Layer 7 of a small transformer language model trained on English Wikipedia (12 layers, counted from 0, width 96).
Take only the direct path to the model's output, skipping the later layers: a vector added to the residual stream pushes a token's score in proportion to its dot product with that token's output vector.

Output vectors of the tokens that the questions are about. A number n stands for (n - 500) times 0.014.
"anks": 244,531,342,627,602,535,326,405,398,450,404,341,382,489,315,467,408,736,732,574,480,606,417,334,646,430,528,402,638,550,485,378,447,347,481,358,569,241,646,579,439,652,565,628,534,406,528,764,496,584,493,460,382,738,467,531,452,578,695,587,625,146,803,409,483,710,381,365,701,406,344,601,481,393,499,459,555,664,669,538,488,415,623,617,368,566,604,550,679,341,332,756,596,110,540,333
"ities": 542,627,567,643,260,529,338,579,669,368,453,285,252,618,570,476,749,617,499,483,235,424,605,278,497,396,456,341,261,387,685,774,420,563,430,333,605,575,845,402,515,352,745,316,635,629,547,650,646,679,484,599,402,681,312,308,653,425,588,633,624,460,731,384,376,337,322,303,700,365,152,467,747,375,577,236,557,639,601,538,333,468,244,547,666,497,677,432,534,414,679,479,597,440,872,190
"ering": 553,491,644,454,398,471,311,534,348,456,381,385,223,503,377,476,852,417,681,274,565,606,508,328,475,690,320,421,479,454,422,557,435,745,824,652,540,89,658,508,602,481,433,374,590,425,481,369,526,521,486,387,669,714,543,615,188,590,371,596,359,442,552,556,672,839,426,584,449,487,345,438,627,516,448,316,428,496,459,494,324,526,392,651,635,510,536,679,814,478,348,591,703,423,575,411
"iant": 451,650,478,630,424,694,247,399,553,557,624,566,328,612,472,503,496,508,298,403,289,364,552,393,450,322,371,567,564,487,574,729,364,484,716,430,479,306,693,290,282,721,616,784,595,797,340,508,391,667,577,828,599,456,624,499,357,387,454,468,583,290,392,337,427,564,644,376,618,398,133,481,633,393,355,674,587,565,491,511,337,609,466,592,487,612,601,549,581,223,348,661,795,512,545,364
" forces": 445,723,575,368,405,438,472,631,419,489,517,478,508,626,492,673,621,677,690,268,258,428,642,345,493,565,479,573,603,526,572,542,523,545,563,373,631,363,654,307,246,651,357,274,341,667,543,504,482,553,471,470,314,650,537,515,520,729,584,480,438,259,739,355,710,434,407,318,709,457,140,603,715,390,311,484,477,554,700,479,484,507,410,496,554,427,568,541,484,468,407,424,458,408,704,597
"|---|---|\n": 273,871,449,168,478,283,384,479,273,673,360,372,333,777,261,651,642,767,536,540,501,381,77,690,724,763,270,511,220,552,536,736,256,403,902,267,754,227,590,501,160,555,545,424,581,427,243,585,208,416,733,569,299,649,622,545,569,491,527,679,696,563,496,671,650,813,446,208,629,546,392,610,805,418,529,743,644,420,662,524,345,334,465,578,445,497,693,536,485,200,313,675,526,490,369,326
"ensity": 566,574,347,369,474,561,245,548,335,454,413,328,614,575,259,658,901,380,697,128,570,657,474,695,328,514,229,378,393,354,535,620,411,449,506,261,421,566,580,250,403,551,606,479,502,602,461,529,375,506,767,472,456,684,611,461,607,532,381,681,793,238,743,356,692,584,587,635,539,234,436,502,506,428,260,680,859,526,702,512,472,510,594,526,302,607,511,492,348,245,606,393,779,556,526,435
"and": 310,378,405,655,582,463,419,493,521,440,359,684,411,671,477,368,484,427,454,508,532,462,415,421,572,514,529,505,703,474,584,463,671,438,535,286,651,513,423,654,544,479,669,613,534,615,381,517,452,710,521,719,570,435,362,268,577,475,636,400,554,378,551,385,419,381,541,505,621,405,696,776,345,534,476,293,550,423,523,481,329,330,368,468,455,328,381,604,498,473,714,583,660,437,563,644
"s": 651,601,733,737,523,264,462,709,503,697,501,617,588,436,534,241,483,746,417,609,590,382,706,584,515,600,880,325,562,536,740,580,516,583,286,364,331,518,415,557,531,555,563,467,580,380,485,250,546,585,274,597,468,420,659,398,336,373,342,290,432,245,477,553,397,398,806,345,454,560,618,610,498,375,397,512,347,604,570,446,820,409,380,475,392,293,684,485,489,356,471,593,346,668,376,401
"ph": 231,523,541,546,583,332,463,533,182,640,638,536,336,662,475,348,753,603,597,647,574,320,347,787,502,334,154,526,329,691,514,500,449,501,423,514,411,439,661,450,589,355,728,528,619,469,503,475,267,831,657,606,266,434,389,448,840,594,659,514,552,198,308,688,545,383,359,778,575,438,295,611,609,518,754,417,599,666,856,505,444,631,252,574,282,518,445,479,204,609,465,468,426,336,351,495
"orth": 536,551,423,594,539,425,392,564,575,687,404,409,547,409,391,386,597,529,843,291,472,464,396,226,491,446,582,430,313,517,578,716,471,293,808,342,771,204,283,764,525,586,686,459,595,539,558,764,359,461,686,430,303,459,545,381,459,570,615,498,466,150,627,576,250,655,661,342,542,326,645,475,484,600,504,399,659,620,414,541,271,723,634,623,476,513,660,617,598,516,238,255,485,440,554,326
"/s": 567,476,400,385,443,298,397,546,453,624,712,319,326,479,297,520,602,315,666,416,695,669,527,625,653,498,375,482,439,395,716,534,476,721,438,336,528,402,703,169,308,386,484,468,497,457,592,725,551,601,756,336,389,592,291,596,582,565,411,373,511,392,578,645,614,355,565,720,674,304,489,415,539,404,225,522,525,841,460,490,497,432,405,822,470,328,489,629,542,437,279,622,572,582,458,582
"ball": 508,727,612,319,525,490,334,766,21,346,573,254,509,590,459,410,565,787,657,486,649,401,405,354,337,445,357,372,234,560,773,475,381,512,757,718,531,255,644,317,315,690,597,627,636,371,264,594,26,565,747,415,421,650,378,645,577,481,550,296,439,475,709,708,447,597,520,708,311,420,564,630,474,568,310,404,405,602,599,488,308,490,518,682,549,305,651,716,408,753,494,714,551,356,432,433
"hes": 203,576,450,558,500,220,305,556,565,559,139,442,270,602,491,664,713,614,590,437,416,277,403,320,560,557,356,423,269,660,466,648,542,466,369,586,284,286,647,570,598,488,672,376,548,721,438,612,377,436,843,697,577,505,405,715,716,764,496,508,461,554,477,648,528,395,306,328,539,394,432,629,466,298,339,353,431,538,603,498,672,447,224,403,349,919,825,536,585,608,595,517,364,681,740,269
"led": 638,602,683,463,645,279,245,439,349,538,398,392,309,483,264,608,458,602,386,491,486,507,357,386,592,626,553,487,508,477,684,607,483,450,789,787,462,83,426,429,169,434,562,354,495,552,242,568,357,806,590,573,675,616,266,751,730,534,444,337,465,365,442,701,407,689,552,482,256,495,413,702,416,641,483,416,351,610,517,486,270,704,617,422,411,707,442,672,432,241,466,658,769,495,647,653

Each question shows what one neuron of this layer's MLP adds at an activation of 1. A number n stands for (n - 500) times 0.0017.

n209: 427,461,621,625,552,459,448,265,490,451,456,517,476,572,419,442,528,460,622,437,494,448,587,482,302,396,375,500,420,462,633,186,533,278,553,569,497,587,447,587,481,606,517,338,618,576,340,477,451,579,586,494,640,640,720,608,370,286,486,420,433,506,662,503,370,554,569,666,587,624,644,424,532,466,659,506,741,487,382,422,524,455,455,409,657,440,490,507,507,854,391,549,468,485,583,354
Which of these tokens does it push up most? "ball"

n223: 416,525,577,458,330,269,597,616,537,424,610,611,546,453,523,603,591,521,533,641,384,422,387,459,777,459,433,535,437,442,564,383,689,530,412,433,587,413,533,475,591,506,514,647,343,477,336,583,497,564,589,445,456,440,636,587,415,605,354,553,478,763,560,245,467,477,554,445,468,649,636,399,434,305,427,488,271,525,386,500,547,543,378,569,228,593,557,585,537,494,618,562,467,573,491,439
Which of these tokens does it push up most? "hes"

n184: 348,491,491,420,402,472,361,644,474,587,699,280,441,478,561,559,368,435,466,523,511,559,521,506,497,441,389,531,537,483,601,729,358,672,444,464,391,602,551,529,269,292,435,586,406,439,757,609,522,598,740,610,547,527,533,497,518,568,625,488,558,536,440,452,528,466,482,636,585,292,514,539,302,593,493,629,566,467,512,582,335,398,453,488,337,390,405,485,573,532,497,458,463,583,500,486
Pushed down most: "s"

n363: 483,519,510,656,493,593,535,679,561,543,538,548,378,597,564,585,585,610,381,600,286,376,547,494,445,633,706,497,525,420,510,541,417,424,542,431,590,635,444,477,613,417,549,497,378,488,494,357,305,510,472,497,698,500,515,557,601,456,326,558,500,470,531,600,475,490,192,483,587,301,456,551,448,728,553,553,548,599,368,382,334,246,575,510,768,487,408,431,514,364,592,543,246,304,404,560
Which of these tokens does it push up most? "ities"

n34: 548,471,598,714,353,419,656,480,417,559,663,652,526,418,520,452,434,414,577,593,366,581,358,412,484,418,644,761,693,443,494,478,480,296,532,419,566,549,540,675,525,611,491,433,680,338,580,589,269,654,480,516,615,610,296,417,394,361,511,500,490,485,616,644,448,631,500,566,686,433,528,547,313,546,372,561,551,438,380,403,439,405,291,494,547,520,614,233,380,594,385,497,469,467,426,569
Which three tokens does it push up most, strongest first? "and", "orth", "anks"

n86: 339,497,458,516,703,487,607,430,552,694,356,580,382,418,663,682,572,748,512,652,560,648,481,532,594,404,578,430,354,440,506,338,563,630,410,484,459,559,318,415,334,469,497,596,563,658,463,544,678,575,419,443,601,374,551,446,408,606,585,500,315,600,360,356,562,474,366,598,440,602,494,565,460,621,478,520,412,350,522,359,445,509,377,457,357,566,512,341,470,440,484,544,410,656,518,599
Which of these tokens does it push up most? "hes"

n360: 604,699,284,319,702,655,682,476,317,528,145,455,606,459,448,736,545,429,604,497,396,318,396,504,447,511,677,668,463,606,598,496,441,529,419,586,508,641,515,665,433,559,500,402,399,648,174,504,628,481,431,477,489,518,332,584,426,578,457,458,454,393,492,251,685,653,457,540,620,636,556,444,419,689,360,478,599,484,586,416,332,824,122,550,593,580,348,402,471,583,313,445,515,591,459,712
Which of these tokens does it push up most? " forces"

n165: 348,644,371,503,689,528,416,476,656,664,526,679,644,465,565,533,417,538,532,550,457,503,585,522,594,512,406,336,513,481,580,503,476,674,452,600,534,573,491,432,344,560,413,388,324,411,601,554,482,577,403,558,432,246,445,462,530,345,606,291,594,320,762,715,487,288,316,554,466,326,402,467,658,475,435,644,245,363,600,663,453,656,457,503,392,446,384,473,553,689,490,469,484,438,560,661
Which three tokens does it push up most, strongest first? " forces", "ph", "/s"

n57: 476,500,395,571,465,527,487,399,561,556,430,388,633,718,480,555,472,541,453,414,683,542,543,384,177,592,626,671,478,363,659,534,337,459,574,586,543,622,668,535,378,606,434,448,685,549,455,467,698,627,507,490,561,526,486,315,279,357,486,577,343,512,610,407,336,449,708,673,343,537,503,446,562,528,561,503,259,484,533,473,564,375,471,477,481,470,530,355,653,500,462,540,215,476,481,589
Pushed down most: "ph"

n79: 625,500,596,439,599,517,589,475,495,562,542,375,476,412,370,497,299,597,469,428,495,441,571,545,424,440,492,560,457,583,474,579,669,435,420,457,538,577,373,503,685,400,519,392,521,403,550,522,614,570,497,450,545,440,618,572,492,424,592,342,437,579,523,630,553,403,516,413,478,566,508,559,582,497,447,571,446,729,231,372,515,466,261,620,472,407,441,538,653,528,433,513,430,358,513,456
Which three tokens does it push up most, strongest first? "s", "/s", "orth"

n172: 487,579,844,722,616,509,803,522,504,513,190,758,683,433,491,307,678,536,452,546,666,513,315,504,413,381,623,358,643,652,574,765,402,368,348,475,590,520,240,554,302,470,478,500,352,375,347,654,787,545,513,709,590,258,477,392,508,432,588,359,525,724,398,594,464,574,428,341,198,513,480,514,207,736,353,345,522,627,618,353,413,459,325,492,415,470,639,305,706,614,443,433,520,484,580,594
Which of these tokens does it push up most? "s"

n357: 496,497,399,789,351,576,523,542,534,608,564,486,653,675,638,363,334,411,526,509,462,521,574,722,443,322,458,407,432,473,420,405,640,569,491,323,409,385,294,723,540,427,721,336,785,455,595,528,566,570,283,544,404,446,378,546,572,480,500,517,456,703,366,661,477,528,437,307,592,461,457,271,455,421,400,373,544,420,369,504,484,594,609,644,606,468,766,587,613,530,421,503,540,372,441,530
Which of these tokens does it push up most? "orth"

n143: 518,592,430,608,290,569,511,460,614,341,487,466,577,474,580,621,503,537,405,463,490,299,415,611,295,588,372,461,471,387,602,382,486,419,440,619,418,521,531,538,315,601,417,557,562,423,410,536,682,580,431,559,490,709,488,270,588,555,603,581,617,530,625,425,539,466,617,542,452,517,566,512,418,466,430,576,529,464,478,387,472,516,443,505,415,565,456,389,556,567,584,516,463,595,662,307
Which two tokens does it push up most, strongest first? "ities", "ensity"

n291: 442,594,493,332,346,369,179,357,377,562,711,581,604,457,524,608,389,406,364,483,640,399,455,522,483,455,246,538,404,507,622,532,417,326,429,538,438,471,381,413,360,552,434,563,496,478,547,472,695,609,326,308,481,611,635,538,385,594,249,540,673,397,707,448,619,640,527,483,705,308,542,658,483,542,642,519,629,596,333,695,475,374,433,615,464,614,480,647,529,634,652,516,516,702,429,523
Which of these tokens does it push up most? "ensity"

n159: 539,377,550,607,442,621,439,603,557,586,645,440,439,416,729,439,488,590,465,353,419,521,438,670,548,463,518,324,572,429,441,451,583,443,593,454,407,308,393,533,520,555,460,531,490,477,485,494,348,494,516,429,441,411,453,350,373,697,560,380,575,617,413,408,633,522,466,596,631,403,424,335,497,465,684,474,760,310,708,588,440,470,602,488,453,397,604,283,545,574,602,520,691,455,635,482
Pushed down most: "led"

n232: 754,371,387,451,462,282,416,491,459,494,558,509,608,374,678,381,399,551,321,510,511,568,436,542,547,517,503,556,469,477,347,676,585,462,597,485,397,426,350,503,517,437,295,525,389,497,459,430,481,370,462,433,664,537,487,764,470,738,375,638,509,653,500,545,483,546,620,400,546,426,523,503,515,596,656,477,403,644,473,561,458,325,648,458,509,433,524,638,491,396,531,444,615,436,486,422
Which two tokens does it push up most, strongest first? "led", "ering"

n95: 359,315,582,554,572,558,526,557,363,490,349,409,430,397,473,513,391,485,559,560,568,494,695,654,446,536,490,439,567,752,396,451,346,398,371,510,563,420,457,745,407,408,565,627,551,575,475,398,514,459,673,396,687,606,439,623,329,472,625,678,462,470,381,366,653,600,500,451,603,467,615,457,375,488,699,399,534,523,526,92,439,491,554,613,472,338,682,523,469,387,422,485,591,627,390,425
Which two tokens does it push up most, strongest first? "anks", "ering"

n51: 512,451,333,354,553,412,459,437,534,481,404,230,310,419,512,462,702,540,609,500,496,492,500,468,403,597,573,429,612,329,726,558,450,596,469,611,442,577,721,395,676,628,735,604,331,596,485,496,581,448,516,560,461,901,644,677,435,522,386,485,661,377,496,434,605,453,677,305,344,449,292,517,322,547,500,554,286,523,584,784,443,575,712,321,313,410,600,297,516,374,763,382,367,336,392,578
Pushed down most: "and"

n160: 529,557,424,437,475,691,505,524,553,298,346,525,555,482,605,396,582,565,432,328,550,632,510,491,454,627,541,709,372,589,461,300,610,500,570,476,607,445,548,650,601,521,381,459,534,431,480,418,305,622,646,414,673,274,406,814,618,655,407,450,490,590,450,606,420,437,507,514,451,650,377,616,709,516,484,356,546,561,466,382,471,619,466,419,588,292,449,200,245,510,496,630,477,472,356,395
Pushed down most: "anks"

n264: 553,578,523,623,601,465,579,503,455,463,330,534,670,465,381,447,513,497,497,500,667,530,422,420,312,615,560,596,334,519,391,308,591,583,461,453,605,484,506,438,503,520,372,469,478,500,526,369,405,384,604,545,737,194,745,817,569,736,544,630,221,628,347,534,613,626,540,412,463,493,487,365,530,550,442,544,441,560,503,425,336,329,493,595,481,520,447,437,588,378,673,612,542,534,469,349
Pushed down most: "ities"